Layer 6 of a small transformer language model trained on English Wikipedia (14 layers, counted from 0, width 128).
A neuron's activation on a vector x is GELU(weights . x), where the dot is the dot product.

Input weights of the MLP neurons that the questions are about. A number n stands for n times 0.011.
n2: -4 29 13 -22 -5 8 22 -8 32 20 34 2 -7 18 -13 0 -19 -25 27 -16 -9 -8 -18 2 -30 26 20 34 -7 -8 -56 0 -16 36 9 -1 -12 28 -30 21 0 50 27 -4 -5 -46 13 -13 -27 15 -10 4 49 2 -6 -24 4 -47 -12 -3 -35 25 -15 -2 -11 -21 -6 15 37 20 -22 13 -14 -13 83 5 -21 22 -29 -26 25 -20 42 -41 -9 -34 4 12 -45 13 2 10 -17 12 -1 1 5 -29 -34 5 -7 36 -3 -7 -43 10 35 -17 1 42 6 19 -11 37 -5 -8 24 39 -14 20 13 -15 18 27 19 30 34 -48
n11: -26 14 30 5 -3 -45 27 -18 60 -1 -12 3 -20 -6 -1 10 -9 -1 -31 -27 50 29 6 -1 1 -8 32 0 -9 -8 -30 1 36 9 -23 -19 13 -16 -7 -2 -24 -12 -21 -8 -28 -23 11 0 -3 -22 13 -60 26 53 4 1 15 -26 61 -13 -1 11 -19 -39 15 22 -4 8 48 -4 -25 -26 11 19 32 11 -16 -34 -40 27 -4 37 2 -27 -24 15 -30 -2 -2 -8 48 -36 -16 -1 -33 46 -19 4 -11 16 -11 1 -3 -38 -26 -48 8 17 13 -27 -1 40 -16 13 5 36 37 26 -15 27 -5 1 4 -1 -23 -1 32 61
n43: -36 6 23 -24 -15 -42 20 -15 -30 3 21 1 -32 -14 -30 -10 -10 -8 39 -10 16 -22 -17 35 -22 37 20 9 -39 -61 -53 -44 33 5 0 19 0 12 -11 5 1 -51 34 28 -35 21 -20 -49 16 -18 71 28 17 20 -8 29 7 11 39 49 -8 14 8 -2 30 -12 -44 -55 -9 14 -58 -13 -7 -26 12 20 -19 15 -9 25 -28 28 34 7 -30 5 -11 -3 9 -7 -3 -32 31 16 11 7 2 -16 -35 16 50 -23 -20 0 18 -5 39 -20 -27 17 -24 -35 -41 10 -28 -21 30 0 -16 33 -3 1 -13 10 -28 -23 28 0
n80: -17 11 4 -17 24 -18 12 -31 13 8 30 1 -29 -15 -48 -4 31 10 -15 13 30 -23 8 27 27 -6 8 -30 28 25 -1 -25 -5 44 -3 6 0 -3 -35 37 -14 20 8 -17 -61 -2 -17 -13 25 2 -40 -19 -25 -49 8 11 15 65 -6 25 -15 11 -18 -14 7 58 22 -6 -5 -23 -48 9 54 -12 47 23 19 82 -10 21 25 -49 29 27 2 -9 -26 -3 -29 -3 -18 -8 -52 6 8 -43 6 -26 7 -10 -25 -25 -45 -26 -17 22 7 -26 -45 10 42 -23 -58 26 23 0 -24 44 5 32 22 -17 -1 -6 42 6 -9 -7
n84: -13 -15 3 27 59 -16 6 5 -8 -30 7 21 6 42 -14 3 -25 16 3 32 60 3 -10 -14 32 15 -34 10 -24 10 23 82 -42 -4 24 -4 -3 40 40 24 36 13 19 -24 -23 -12 44 39 3 8 -13 -13 12 -18 35 47 2 -3 -8 28 -23 12 19 10 -30 -54 23 -5 38 -8 -8 27 -43 -36 3 -34 -9 -25 -2 24 -48 8 -27 12 23 -27 19 8 16 -12 -5 -5 -55 7 -25 -40 -23 -30 24 -16 -27 -6 -6 50 43 24 -4 -51 -30 40 27 -26 -12 -85 -9 33 9 -3 40 14 1 6 -26 7 33 -9 24 -22
n112: 2 23 -50 17 -5 25 27 5 9 32 40 1 -49 40 -3 8 4 2 -17 -13 20 -9 -31 -11 -15 -22 29 6 -19 -13 -23 -3 2 -22 43 41 -2 14 -43 -1 -27 -3 36 -15 -2 -11 6 0 -6 17 21 31 34 -48 51 23 46 -26 -12 -4 -14 26 20 -20 5 -44 -32 -34 -47 -12 -2 -6 -10 22 25 -27 2 -26 -18 -10 26 -16 -13 1 -2 -42 24 -5 27 -36 -31 -46 1 35 -42 -3 59 33 4 -6 13 19 37 -7 15 -40 -13 9 -42 -18 1 -26 17 2 -45 -30 -5 -2 12 -28 -18 -54 33 -6 -27 -29 24 -30
n124: 19 31 -25 -22 2 -8 -10 62 -21 -10 45 -9 47 33 -4 2 -6 -44 -24 -6 9 26 6 3 12 -51 -28 3 21 -1 -18 68 -33 -18 -48 -12 -14 36 -8 -2 -34 -5 -40 -13 -31 29 -9 -5 18 -43 18 29 -18 -23 5 -11 44 -7 -26 31 52 -29 45 -22 -5 -17 -4 -22 35 18 -15 -31 -14 -9 4 -37 -35 21 14 -11 -8 -3 10 36 18 66 -16 -1 -34 15 2 -15 -1 -43 35 -55 -2 20 -57 16 -3 13 8 -8 1 -13 -35 -14 5 45 10 23 30 35 0 -31 -48 -9 -37 5 6 -50 23 -21 -1 14 20 49
n133: 21 -88 -4 -14 31 -24 44 9 61 -3 1 -22 38 -39 -59 12 -34 13 -17 -7 -7 -11 -7 -27 -7 6 42 59 18 -19 25 -47 -8 63 0 -20 -40 -18 8 -11 -12 4 1 -9 32 21 10 18 12 -9 -59 -14 36 8 20 3 32 -21 28 -13 -34 -30 9 18 57 33 -19 -44 37 26 -37 24 -59 18 22 -8 -29 62 -16 25 21 7 -11 50 10 -26 -29 -1 -17 37 -5 24 16 -19 -4 -8 -16 -12 -7 -31 -42 14 15 6 18 13 2 -7 -34 -44 67 -30 7 -26 27 -30 1 -4 12 -16 -46 -35 37 -12 41 12 21 42
n196: 20 3 41 28 21 -11 13 -1 2 11 8 -5 14 0 0 -13 28 -27 12 -19 -15 2 -32 -34 -46 -25 -34 -76 -6 -15 -21 -27 34 -15 42 -16 -10 -61 -21 9 -42 -22 -7 1 16 -26 21 21 33 -14 4 -33 14 -9 -39 -29 9 4 -44 -32 48 4 32 -2 14 19 2 -5 13 11 6 -10 -8 -9 14 -10 -5 70 -18 33 21 -32 14 -39 12 -7 -49 7 26 -50 36 -33 -33 -9 -45 -26 46 13 22 -15 8 23 -9 4 39 -6 20 -2 -45 -5 29 -39 -5 23 1 -2 -36 -2 -38 27 35 -22 7 44 -19 18 -2 10
n248: 1 10 -4 -31 -4 17 -17 3 -46 -11 60 2 35 -24 -10 42 10 30 6 -1 13 14 -15 15 -26 -21 28 -5 -14 22 -19 -21 -15 -6 36 -18 47 -2 -30 -12 -21 22 9 -1 -11 -30 -26 -19 47 6 -43 -13 7 7 -9 40 -13 32 38 -6 14 -25 48 -31 -9 12 -41 -23 -15 11 33 19 -19 -3 -44 -32 16 22 1 10 -1 72 19 1 33 10 22 2 31 2 19 -34 29 23 -11 7 4 -10 12 1 31 -38 -17 1 -14 -25 21 24 9 -46 8 44 -33 -13 13 -40 39 8 22 -1 -11 2 -42 -34 19 -6 18 -5
n266: 5 -15 -7 -12 -1 14 -36 4 28 -36 11 2 -27 -25 -10 -30 4 29 -9 25 -4 -14 -10 9 44 -7 36 -13 -4 -59 -1 0 42 31 -8 -5 0 21 35 -38 -2 10 9 9 37 -1 13 -12 15 38 -6 -6 -2 -4 16 -8 45 -13 19 9 4 -1 54 -19 31 -2 8 -4 -3 14 -29 12 7 -17 32 -19 11 -11 23 -8 5 12 27 -24 -38 -38 13 5 -2 -23 -37 -25 -18 25 -20 17 29 -1 9 -11 21 17 30 2 -42 -23 1 4 17 -4 6 -6 12 -1 24 -11 4 -13 -8 -9 27 -5 27 -29 -23 -6 3 2
n273: 7 -18 1 -17 48 49 -24 2 -39 17 -4 9 22 -10 26 48 17 2 20 -6 32 2 -38 -13 41 2 -17 27 -18 2 -17 -24 -37 12 0 62 -13 -34 -18 -18 -8 -20 32 -25 -21 -18 -13 6 3 45 22 -20 46 -1 -35 68 -24 -16 -4 -12 -19 -4 32 9 -10 15 0 -19 35 -33 14 -10 -40 -24 -38 -44 -11 30 17 -65 -11 45 -24 -5 45 9 19 47 -8 -49 8 -31 18 -2 -28 -3 -18 -16 42 4 37 15 0 32 25 -5 -15 -5 2 17 -11 29 -75 -21 9 -45 -16 -29 22 -35 -47 35 6 -9 1 23 18 -32
n292: 60 48 -16 -46 -38 29 7 -18 7 1 0 26 -35 10 -3 -52 30 -19 10 -29 -4 -1 -9 35 -35 -14 30 4 17 -7 25 2 8 -29 20 17 30 -11 -7 -19 -25 2 -18 -38 7 7 13 10 7 1 0 14 19 35 -1 -17 -1 -63 9 -15 -36 0 -55 43 7 -23 -18 -12 -25 -8 -52 31 -31 12 5 0 18 -1 -6 7 15 25 40 -16 -5 -17 34 -2 51 -26 16 -6 -11 8 2 6 17 6 17 20 -30 6 -45 -7 44 17 -8 -31 -11 -25 3 -11 4 -6 20 46 3 -7 -11 -35 -32 14 29 -40 -6 29 -10 34
n318: 13 47 17 -12 33 -6 30 15 9 -47 -15 -20 -32 14 -17 -10 18 44 26 15 37 18 -24 7 3 13 -41 2 -4 16 11 10 -8 -24 24 61 5 37 26 -14 15 45 40 33 -16 12 -23 18 27 -22 -59 49 7 -14 -10 -16 24 -35 -36 -9 -45 -55 -9 23 -6 2 19 -13 -19 -20 5 0 -14 17 24 8 8 19 8 -9 26 -29 50 7 -13 -8 -51 6 -14 4 32 -14 -27 -33 3 -22 22 -1 18 2 -21 -40 5 -1 -22 18 -15 -18 15 11 12 -18 -3 -13 -13 7 -32 -10 4 38 0 10 -4 -1 -2 37 -27 -22
n321: -21 -34 -19 11 14 23 -8 14 25 -20 -8 10 -33 28 28 17 -6 4 19 26 6 -23 -50 18 56 12 -46 22 -2 -9 -2 -24 45 8 14 17 16 6 -5 -2 -10 -5 -5 -5 -9 2 -13 1 34 45 -12 23 -23 -2 22 3 -7 -16 -13 31 -10 -27 37 23 -37 7 26 -43 -24 -29 36 -4 28 -13 -13 -37 -18 -30 1 5 -16 -20 1 3 -22 -16 8 -41 -17 25 1 -7 12 22 15 54 13 -26 -20 -31 22 -30 -5 13 -15 -8 -31 -1 13 -19 -40 24 16 -17 -31 -23 -40 53 23 2 -5 29 -25 -14 6 -23 -79 -11
n339: -6 -26 0 -10 -17 -16 25 -21 30 26 -3 -27 -21 37 3 21 12 -10 7 -25 7 -1 1 39 19 -3 -9 -16 -28 6 22 31 4 -19 -21 32 -42 22 -23 14 -44 -6 -34 -15 17 -18 15 9 9 -5 31 -26 -44 -25 -13 -19 -20 -12 -1 46 -13 69 -1 32 25 11 -29 26 -18 25 -17 -19 24 -1 22 6 -15 -9 -17 39 18 -12 18 -40 14 -22 27 29 5 9 -62 7 38 13 8 -12 5 -4 7 -6 -20 -31 -9 -26 -4 20 -15 9 22 15 21 -32 23 -16 16 -24 -3 15 16 -40 23 -3 35 -20 -19 -58 -22 -21
n383: -22 39 35 18 -19 -27 9 25 27 15 11 -4 61 -31 -7 59 24 -58 -33 -22 22 10 -28 -13 -16 11 22 12 29 5 -8 1 18 -1 -20 11 51 -30 25 38 29 -30 -41 47 -13 25 -1 10 13 12 -19 -5 20 -5 20 -7 38 -6 -17 -42 21 42 14 10 1 -18 -8 3 -1 -13 31 26 -15 -44 -54 -16 -37 4 22 -20 -21 13 -14 1 23 -39 12 -18 -26 -67 -24 24 -22 7 -29 -33 9 32 24 -27 26 7 15 36 -4 21 15 1 -5 20 -17 19 6 -3 -44 -3 -4 -31 -13 -43 -20 23 21 -12 1 9 11 17
n387: 11 -42 23 24 -66 5 -49 31 -16 -25 38 14 -39 -9 -20 13 -19 14 24 -7 44 -9 -44 46 2 -46 38 9 21 11 9 5 -15 -4 32 -9 -40 39 4 22 56 30 -45 -39 -34 -12 -17 -26 36 -5 12 36 -33 4 16 -12 11 -12 16 -11 34 -25 42 3 -1 24 -3 -15 -51 14 7 10 -33 16 20 -18 11 22 6 -25 23 -5 23 29 25 0 -20 26 -22 -30 -69 36 -35 34 -2 13 -14 -10 32 -18 21 10 3 0 -16 52 36 -14 14 19 39 -12 -35 16 -24 18 37 -7 -9 -28 8 -10 0 -60 33 8 -26 14
n400: 62 5 -4 14 11 14 15 -9 -18 18 6 13 -32 -19 31 6 -54 -1 -53 -38 22 31 -11 10 -17 1 26 32 -18 21 8 -9 -5 26 -17 24 27 20 -37 -1 6 25 5 33 -14 24 -6 15 14 16 -25 -26 -49 15 -21 39 40 2 -15 36 -44 -28 18 -31 -13 -26 4 16 19 1 7 27 -29 -26 5 -30 1 8 -16 -7 23 11 -42 -17 -25 -16 -2 23 33 37 -6 3 6 -8 -3 47 31 16 14 52 14 -18 27 -16 13 -27 6 -17 -19 27 23 -1 -19 7 1 -33 -42 -15 -23 -18 -4 1 58 17 22 21 25 8
n411: 18 25 -7 -32 -25 -38 0 -6 17 22 31 49 -52 -25 -1 0 7 1 -41 35 7 13 41 -7 -34 -29 -11 1 -27 -35 14 -24 6 -13 21 27 36 -48 29 18 0 30 -7 -8 33 37 -8 48 -27 -69 -15 -32 7 21 -19 0 14 -2 2 35 -30 -28 16 21 18 -29 60 -14 -20 -34 -24 -2 -55 -1 -11 -9 3 14 -24 45 -11 -4 -13 56 -5 40 96 -22 -16 35 57 -4 -2 2 40 -10 40 -12 -10 -60 -16 -11 10 14 -6 16 26 -34 -8 6 55 -21 -18 12 47 -2 -45 -7 25 23 -20 6 11 17 42 -51 -25 -1
n426: 19 46 -26 12 11 -30 -44 43 -8 -27 43 -14 29 4 9 -16 -6 34 -39 -30 19 -17 13 -7 -11 -36 11 45 27 -4 36 3 24 -16 -62 16 0 -42 -5 -13 -3 8 29 -12 -19 22 -79 -27 34 34 -12 2 -30 3 31 -10 -6 -13 -26 0 6 -3 -7 -9 -6 19 12 13 13 20 -51 12 30 29 15 26 1 24 19 -51 -11 -6 -10 -54 4 -12 21 49 -6 21 20 -24 22 12 -6 -30 -32 -20 16 -33 -38 -49 2 24 44 26 -17 7 21 5 -34 -32 -28 9 17 -9 21 -38 48 49 -11 -8 -24 -8 -41 -14 -13 20
n433: 55 -32 -37 17 -15 39 1 -22 1 22 3 -5 3 -4 40 7 -6 -27 -12 19 -14 1 32 -27 -7 -24 40 -10 6 -15 -14 -23 6 2 16 -38 -18 3 -6 21 27 50 11 -14 -7 -1 -6 15 -1 -51 -7 -32 -10 -2 14 9 -46 -20 8 -23 18 -9 2 34 -32 11 8 -21 23 -3 19 -17 41 -15 -9 -52 -9 24 -22 9 15 58 32 -41 40 -9 14 4 -34 13 -21 27 22 -22 -8 -11 14 -32 45 -17 10 -5 -6 -36 -1 38 -7 -10 -15 23 19 41 11 -46 4 28 26 6 -32 -16 17 -24 11 -34 -18 10 -2 -23
n488: 53 37 -52 -23 -28 -2 24 -17 -27 -51 11 5 -14 -22 15 -20 6 4 13 -4 8 28 -8 -23 -29 -11 -9 -44 -3 -16 9 16 -11 21 31 -3 -10 20 -8 -23 -31 47 12 -11 0 -13 -39 -7 -2 -29 21 -12 5 57 -75 40 -15 -21 -2 22 -24 -13 -21 -23 32 -48 19 -32 -15 46 -16 -10 0 -14 -29 -15 -24 28 -20 11 22 17 -8 11 22 -24 47 -22 -10 25 24 13 38 26 -5 31 22 -16 4 -5 -27 19 -50 -25 14 -28 11 35 13 48 15 4 -19 23 3 8 17 35 -52 -11 16 -37 -47 -32 -3 11 -13 20
n493: 11 -8 -24 2 49 -6 23 15 -26 -52 37 5 2 25 -30 2 9 -10 -9 55 -14 -25 8 44 25 -5 28 4 3 18 23 -9 5 12 -36 -13 -20 -42 10 -58 -4 -70 31 -19 5 35 15 -7 -42 17 -73 39 -21 0 20 -16 5 -13 22 -12 -30 -14 -12 58 19 1 -12 -63 12 -25 -24 35 12 36 62 -39 -3 46 -44 -40 -60 -16 -13 25 -26 -12 1 51 40 7 20 -40 44 -2 -53 22 40 2 38 -8 -1 5 -31 -9 21 20 51 -17 -3 12 15 26 -25 0 18 19 -6 -12 23 -11 16 -47 -3 6 15 4 26 31
n496: -3 -9 8 -5 -28 31 -16 7 5 1 23 25 -19 -65 -17 10 -31 12 25 -40 1 -4 -16 -52 -16 31 11 1 -1 -26 26 -25 -8 13 -8 -35 5 35 22 -35 -19 27 -48 4 0 13 -15 13 59 46 14 21 -13 13 -21 3 16 -13 -11 36 9 15 -11 7 -59 -8 42 -12 6 -4 -57 16 -17 4 -5 -51 6 8 21 -16 -9 -9 -3 -13 22 -9 1 18 -20 22 -31 -27 7 0 2 -85 19 -26 3 6 6 25 -33 -11 -28 36 38 -6 -11 32 28 -25 9 18 -19 -23 46 -26 9 29 -13 -26 24 13 55 32 -12 -4
n499: -3 37 -4 -46 -5 -8 -35 11 -7 -13 26 0 -14 -36 -8 -21 -22 -17 -8 -17 -15 38 10 9 -1 24 -8 30 8 -3 9 -2 -1 3 -6 15 44 9 3 -2 4 16 -19 -22 -17 -15 19 -12 35 -40 1 9 21 22 -5 -7 -14 12 9 10 -18 -36 4 -35 -8 -1 -23 -50 -11 -19 -32 89 -12 10 19 -23 -34 15 28 23 -21 19 27 0 -14 38 -10 -8 8 40 16 8 -39 -4 -30 33 14 4 -22 -2 -1 13 6 1 -21 -11 -20 29 -13 -1 22 -7 -16 17 -7 -56 -6 24 -15 -11 29 -15 -37 -15 38 -25 -16 -16

Each question shows a token from some text and the vector x that enters the MLP there. A number n stands for n times 0.04.

"min": -9 -25 -5 3 -54 5 30 1 9 -4 -17 -46 13 20 34 -9 -10 -25 23 11 -44 24 25 16 4 37 -14 11 -11 22 20 -31 4 21 -40 -1 0 13 38 -1 -40 13 14 0 5 -13 6 28 -2 19 -23 13 12 -5 18 5 19 37 52 3 15 -15 -25 -32 7 -18 -14 21 9 8 -10 10 7 22 16 25 23 8 80 -17 42 -18 -34 14 -35 28 42 12 -2 -10 -7 -27 23 -4 3 -34 -32 1 29 18 31 73 29 -28 36 50 11 6 -52 0 10 38 18 32 -15 67 -32 -7 36 31 -7 2 -32 24 -37 -4 -62 -12
The two highest activations, in order: n496, n493

"Ray": -16 -1 -6 -4 -52 -7 28 -14 -5 -12 10 -7 35 38 37 -11 -25 -9 19 -12 -63 26 17 -5 -11 40 4 14 -31 24 11 -3 -9 -7 -18 21 -3 26 59 -1 -35 -3 15 -6 31 -11 12 41 -2 16 -3 7 -16 -23 -16 33 8 38 49 4 24 -28 15 -30 9 -10 2 19 7 25 18 7 -4 30 7 44 39 -9 68 5 50 -5 -29 14 -20 11 53 11 13 -5 -20 -41 13 -9 2 16 -29 1 35 33 33 50 20 -45 39 23 -4 5 -55 1 -3 23 17 31 -19 62 -46 -1 42 30 -14 9 -20 -38 -9 -4 -51 -13
Which of these neurons fires most? n400

"'": -13 9 20 11 -59 5 39 -3 18 -9 -15 -20 37 -1 40 0 -14 -21 33 12 -52 27 3 -30 -15 22 1 6 -34 26 -5 -17 -11 12 -28 22 6 15 20 -35 -44 4 28 10 5 -19 50 49 11 24 -18 3 -5 -21 -28 15 -8 41 45 19 4 -19 -1 -36 17 -15 20 4 -8 21 6 28 4 34 8 6 38 13 45 4 33 7 -26 29 -37 10 34 11 -15 -40 -22 -29 9 -16 1 17 -18 -8 33 23 34 55 20 -55 38 41 -1 4 -19 -12 -7 41 28 16 -7 54 -54 -1 12 51 -26 -17 -44 -10 -26 -1 -64 -9
Which three neurons fire most, strongest first? n488, n196, n496

"of ": -38 -5 8 3 -46 7 11 2 3 5 -10 -23 39 29 65 -2 6 -8 46 8 -52 38 -2 1 -4 28 -17 10 -17 25 -4 -10 -1 25 -24 12 -11 9 49 -7 -9 11 21 11 2 -11 -5 28 4 14 -23 5 -20 -12 3 15 18 47 58 12 5 -30 -14 -39 39 -14 -24 29 12 27 15 15 5 8 24 29 25 10 49 0 40 6 2 -3 -22 -5 26 9 -18 -6 -13 -54 9 -26 -8 13 -32 2 35 3 25 72 39 -41 31 25 -5 8 -47 23 5 41 19 13 8 68 -52 -1 30 38 -13 -10 -24 6 -14 -10 -55 -19
Which of these neurons fires most? n266

"30": -26 -8 -8 2 -49 2 36 -10 7 1 22 -16 55 32 43 12 -2 -33 38 -8 -36 30 -7 13 -20 5 -32 15 -20 2 -2 -14 2 14 -29 13 9 28 46 24 -27 -16 4 4 18 -14 11 19 -10 -9 0 -7 -5 -16 8 12 23 37 65 -4 33 -32 -17 -27 -3 -12 -14 18 16 11 16 23 -5 32 8 39 35 -9 80 21 52 25 -5 5 -28 13 47 2 -1 -9 -14 -44 27 -23 21 6 -27 12 33 18 33 45 25 -41 47 24 -15 -1 -63 13 -3 44 18 11 -37 63 -16 3 9 25 -33 3 -33 -16 -34 7 -31 -4
Which of these neurons fires most? n124

"lim": -24 -31 19 -11 -46 23 31 -3 -5 14 -15 -10 25 12 59 -3 5 -24 32 10 -65 24 15 -15 -21 40 -1 14 -47 34 -20 -14 2 18 -27 -1 -6 10 60 -9 -27 5 5 10 2 -12 12 25 21 12 -15 6 -5 -21 16 25 35 55 50 -6 24 -29 -11 -25 12 -6 -28 14 -7 -1 -7 19 -8 35 17 36 6 4 74 -3 42 10 -17 18 -23 -2 53 19 3 -21 -25 -22 16 -17 -17 7 -24 3 12 44 51 84 18 -57 42 28 3 18 -34 -5 -2 29 20 16 -24 60 -34 6 25 13 -12 2 -8 2 -26 12 -38 -11
Which three neurons fire most, strongest first? n112, n266, n496

"f": -15 -4 10 5 -56 9 36 4 5 1 -22 -25 56 14 44 1 -15 -39 33 9 -55 36 35 -2 -10 3 -6 3 -23 17 -3 -9 4 16 -26 21 -20 22 23 -1 -24 -11 4 10 5 6 32 25 19 9 -16 12 -12 -11 10 31 31 36 52 2 1 -3 -13 -28 -6 -19 1 27 11 18 -11 28 5 13 38 12 36 43 58 -22 47 -4 -26 24 3 18 40 24 -13 -23 -32 -33 -19 -25 -1 2 -21 -5 26 1 49 28 34 -25 44 42 -1 7 -16 20 -19 65 15 45 -4 60 -37 -10 25 26 -21 -7 -30 -3 -41 0 -65 0
Which of these neurons fires most? n124

"by ": -38 12 0 -6 -45 -6 30 3 7 -3 -10 -24 40 22 54 -1 -7 -15 46 -1 -34 26 1 -5 1 27 -26 14 -11 27 -9 -23 4 19 -28 -1 2 8 52 1 -31 4 10 2 3 -46 21 25 12 21 -20 -25 -20 -8 -17 10 23 34 63 -10 22 -39 -9 -38 26 -27 -22 25 20 21 1 24 -2 20 7 43 60 -10 62 -4 38 5 5 20 -34 8 26 0 13 -24 -11 -43 -1 -12 -7 24 -32 6 27 29 21 77 10 -49 40 22 -12 8 -33 11 2 40 21 29 17 61 -15 10 23 16 -16 1 -31 1 -13 -33 -52 2
Which of these neurons fires most? n11

"\n": -12 -14 12 21 -60 -15 30 -8 -6 -14 -21 -10 44 14 53 -6 -13 -20 30 2 -25 27 -1 10 -8 26 -12 19 -29 14 -12 -24 -26 9 -21 15 12 29 42 -17 -8 -5 17 6 2 -28 0 43 14 9 -21 -4 -20 -6 -8 31 18 37 63 3 9 -23 -5 -33 30 -14 -10 6 29 7 31 24 6 39 12 28 44 10 80 1 28 -2 -7 22 -26 10 32 -4 6 16 -10 -48 11 -12 0 21 -23 6 25 20 17 70 24 -36 44 29 -18 5 -69 2 0 56 22 18 -9 57 -29 17 21 19 -27 2 -28 19 -20 2 -45 -9
Which three neurons fire most, strongest first? n400, n11, n248

"ab": -36 -28 -16 25 -41 3 56 2 9 -12 9 -29 42 15 23 -4 -5 -31 14 15 -59 20 27 3 -14 36 -19 -11 -34 18 5 -20 -14 26 -35 8 -12 2 50 7 -26 12 5 -1 12 -30 29 18 20 13 -7 -2 -11 -20 4 34 21 46 59 -15 7 -26 -14 -35 10 -21 -35 8 12 17 -13 25 -2 31 20 24 43 -6 66 -20 56 -7 -17 25 -27 21 46 6 7 -22 -18 -34 23 4 -31 26 -28 3 26 31 32 58 26 -35 39 27 8 27 -29 14 -12 45 14 25 -8 50 -36 20 49 5 -27 7 -12 -13 -25 -24 -46 -1
The most active neuron and its activation: n493, at about 1.6

"Mor": -39 -5 6 -7 -49 -4 8 0 -14 19 17 -10 11 26 35 -9 10 -40 27 19 -57 3 28 1 -6 26 -3 25 -19 18 -3 -9 -18 4 -23 6 1 28 44 -1 -36 4 37 3 6 9 3 33 14 9 -2 -9 -17 -10 8 31 24 32 39 -13 11 -18 -28 -22 14 -9 -3 16 -10 28 11 31 4 34 1 44 42 -5 80 -8 69 -13 -8 -1 -34 25 66 2 -3 -8 -5 -23 15 -7 7 24 -40 -6 36 11 22 41 25 -42 45 29 -8 8 -69 -9 8 44 11 -1 -25 55 -55 17 33 7 -8 14 -13 -18 -32 -4 -62 -9
The most active neuron and its activation: n292, at about 1.7

"a ": -13 -24 1 10 -54 -12 29 -2 5 -17 6 -21 41 33 48 2 -14 -5 54 15 -35 27 -1 1 -8 25 -9 8 -21 11 -9 -22 -12 29 -25 4 -11 11 41 -7 -21 -7 22 5 11 -10 -7 24 -2 9 -30 1 -19 -13 10 29 15 42 65 -11 19 -28 -15 -34 34 -16 -18 13 14 35 -2 35 8 23 29 49 40 5 67 -9 32 -11 4 -4 -32 4 18 18 14 -15 -22 -38 22 -22 -7 3 -21 16 39 21 28 58 28 -57 38 26 -16 -2 -30 5 9 39 22 21 2 56 -48 10 38 18 -29 -8 -25 2 -10 -15 -54 -17
The most active neuron and its activation: n493, at about 2.4

"held ": -7 -19 -9 11 -55 0 21 -7 -2 -35 -26 -18 43 37 54 0 -15 -18 46 3 -43 11 0 13 -35 14 0 18 -30 23 -14 -10 3 9 -24 19 -14 7 30 16 -19 13 35 0 -1 0 31 35 11 20 -28 6 -10 -5 12 20 30 40 58 4 27 -22 -5 -45 20 -14 -37 1 7 22 17 18 -3 25 16 41 40 -13 66 -2 40 14 -28 -7 -23 -7 20 -2 10 -17 -19 -34 28 -14 0 29 -25 11 25 14 41 60 25 -43 28 39 -22 8 -68 -13 1 36 9 19 9 59 -24 5 39 24 -24 -5 -15 -21 -6 3 -55 -22
Which of these neurons fires most? n112

"born ": -11 -13 3 12 -65 5 20 -6 7 -22 3 -19 54 36 37 5 -10 -12 24 -1 -11 16 -14 32 -11 20 2 5 -34 13 -2 -16 -3 -6 -20 6 -14 32 35 3 -13 -6 32 -12 5 -12 35 26 18 48 -26 9 -22 -7 -12 22 23 43 68 3 33 -14 -10 -45 19 -6 -22 7 12 31 11 23 -8 32 21 29 54 -1 54 2 41 3 -31 20 -44 3 12 3 18 -28 -8 -16 21 -4 -15 11 -36 -8 40 9 33 61 40 -38 28 42 -26 -7 -59 -12 27 43 3 13 -14 54 -22 4 42 27 -23 0 -36 -17 -25 12 -46 -9
The most active neuron and its activation: n387, at about 3.1

"NA": -29 -32 0 -2 -38 -22 34 -11 3 11 -20 -20 42 31 24 -7 -14 -14 28 -3 -40 40 -7 -22 7 14 -15 9 -18 6 -1 -21 15 30 -29 -4 11 15 26 25 -42 -3 2 4 1 0 18 25 -4 17 -7 -29 -9 -9 -15 15 24 68 29 14 8 -31 4 -9 15 -30 5 23 15 32 16 41 -1 36 23 37 46 -13 62 16 63 -8 -1 10 -43 25 36 7 -3 -5 -17 -45 7 -24 -1 9 -42 3 29 18 21 67 30 -44 37 40 -11 -16 -59 -1 -1 28 28 28 -11 66 -33 51 24 8 -27 -5 -8 14 -4 -16 -63 11
Which three neurons fire most, strongest first? n133, n11, n196

"(": -24 3 -1 35 -51 -2 32 -9 7 -2 13 -33 59 19 52 3 -16 -9 36 -15 -52 37 15 3 -19 23 -18 17 -20 23 5 -37 -1 16 -19 1 -3 15 42 18 -27 0 9 6 6 -24 16 32 14 9 -28 -3 -29 -5 4 12 -2 35 67 18 17 -22 -23 -35 30 -30 -24 6 15 18 5 29 -10 22 10 39 48 -12 75 7 19 1 1 43 -24 10 23 22 16 -9 6 -37 4 -4 3 18 -17 11 35 3 27 77 28 -27 35 22 -18 17 -38 3 19 41 7 5 -4 58 -28 21 44 11 1 -1 -18 -9 -17 -13 -59 -20
Which of these neurons fires most? n499

"tic": -6 -12 17 -3 -35 15 34 -7 -4 19 -17 -4 14 17 45 1 -37 -52 22 11 -45 21 12 -14 -25 17 -5 11 11 16 33 -11 -4 3 -27 17 -2 35 33 -5 -39 19 -11 -6 -12 5 5 48 14 -5 -2 2 -15 -9 0 18 21 45 49 -4 19 -10 -29 -40 6 -35 13 40 21 14 -20 15 8 30 34 12 37 -8 35 5 38 9 -24 -1 -40 41 46 -4 -18 -18 -16 -36 15 -6 -7 -19 -9 -21 20 14 34 72 46 -42 57 57 15 9 -41 10 -15 21 9 14 -9 57 -35 -13 8 35 -3 -21 -16 8 -16 -23 -67 -54
The most active neuron and its activation: n496, at about 4

"for ": -33 3 -7 0 -44 -10 27 -2 -1 -7 -7 -41 30 15 67 3 -1 -20 40 3 -44 47 -3 -8 -17 19 -6 21 -6 28 -8 -26 -11 21 -21 9 -9 14 47 -4 -32 -1 14 -4 15 -38 19 28 17 -2 -26 -8 -19 -13 -17 13 23 47 59 -1 26 -32 -17 -39 26 -22 -22 15 16 25 -5 27 -1 15 14 43 48 -13 67 6 32 4 4 5 -49 -2 19 0 9 -29 -14 -46 -6 -32 -2 18 -14 23 28 23 28 58 11 -56 38 35 -18 8 -38 -9 10 43 9 17 2 53 -22 13 29 25 -20 -1 -23 -3 -13 -24 -52 -14
The two highest activations, in order: n11, n499

"====": -2 20 5 38 -58 -20 46 -19 -9 -2 -7 -5 63 36 46 -5 -21 -19 29 0 -49 35 0 -10 -16 3 -12 6 -40 25 -6 -21 -12 19 -27 32 -8 22 55 -4 -32 3 13 10 4 -17 17 37 24 -1 -2 -3 -42 -9 -15 23 15 45 49 7 16 -20 -1 -31 18 -39 11 2 22 29 26 16 17 9 14 18 50 32 73 15 35 20 -13 24 -25 -5 24 -6 -3 -20 -23 -29 17 -15 11 25 -10 -16 20 8 20 41 18 -25 39 45 -17 -3 -46 8 7 41 15 8 4 63 -28 24 23 21 -17 -13 -28 -3 -14 7 -60 4
The two highest activations, in order: n488, n433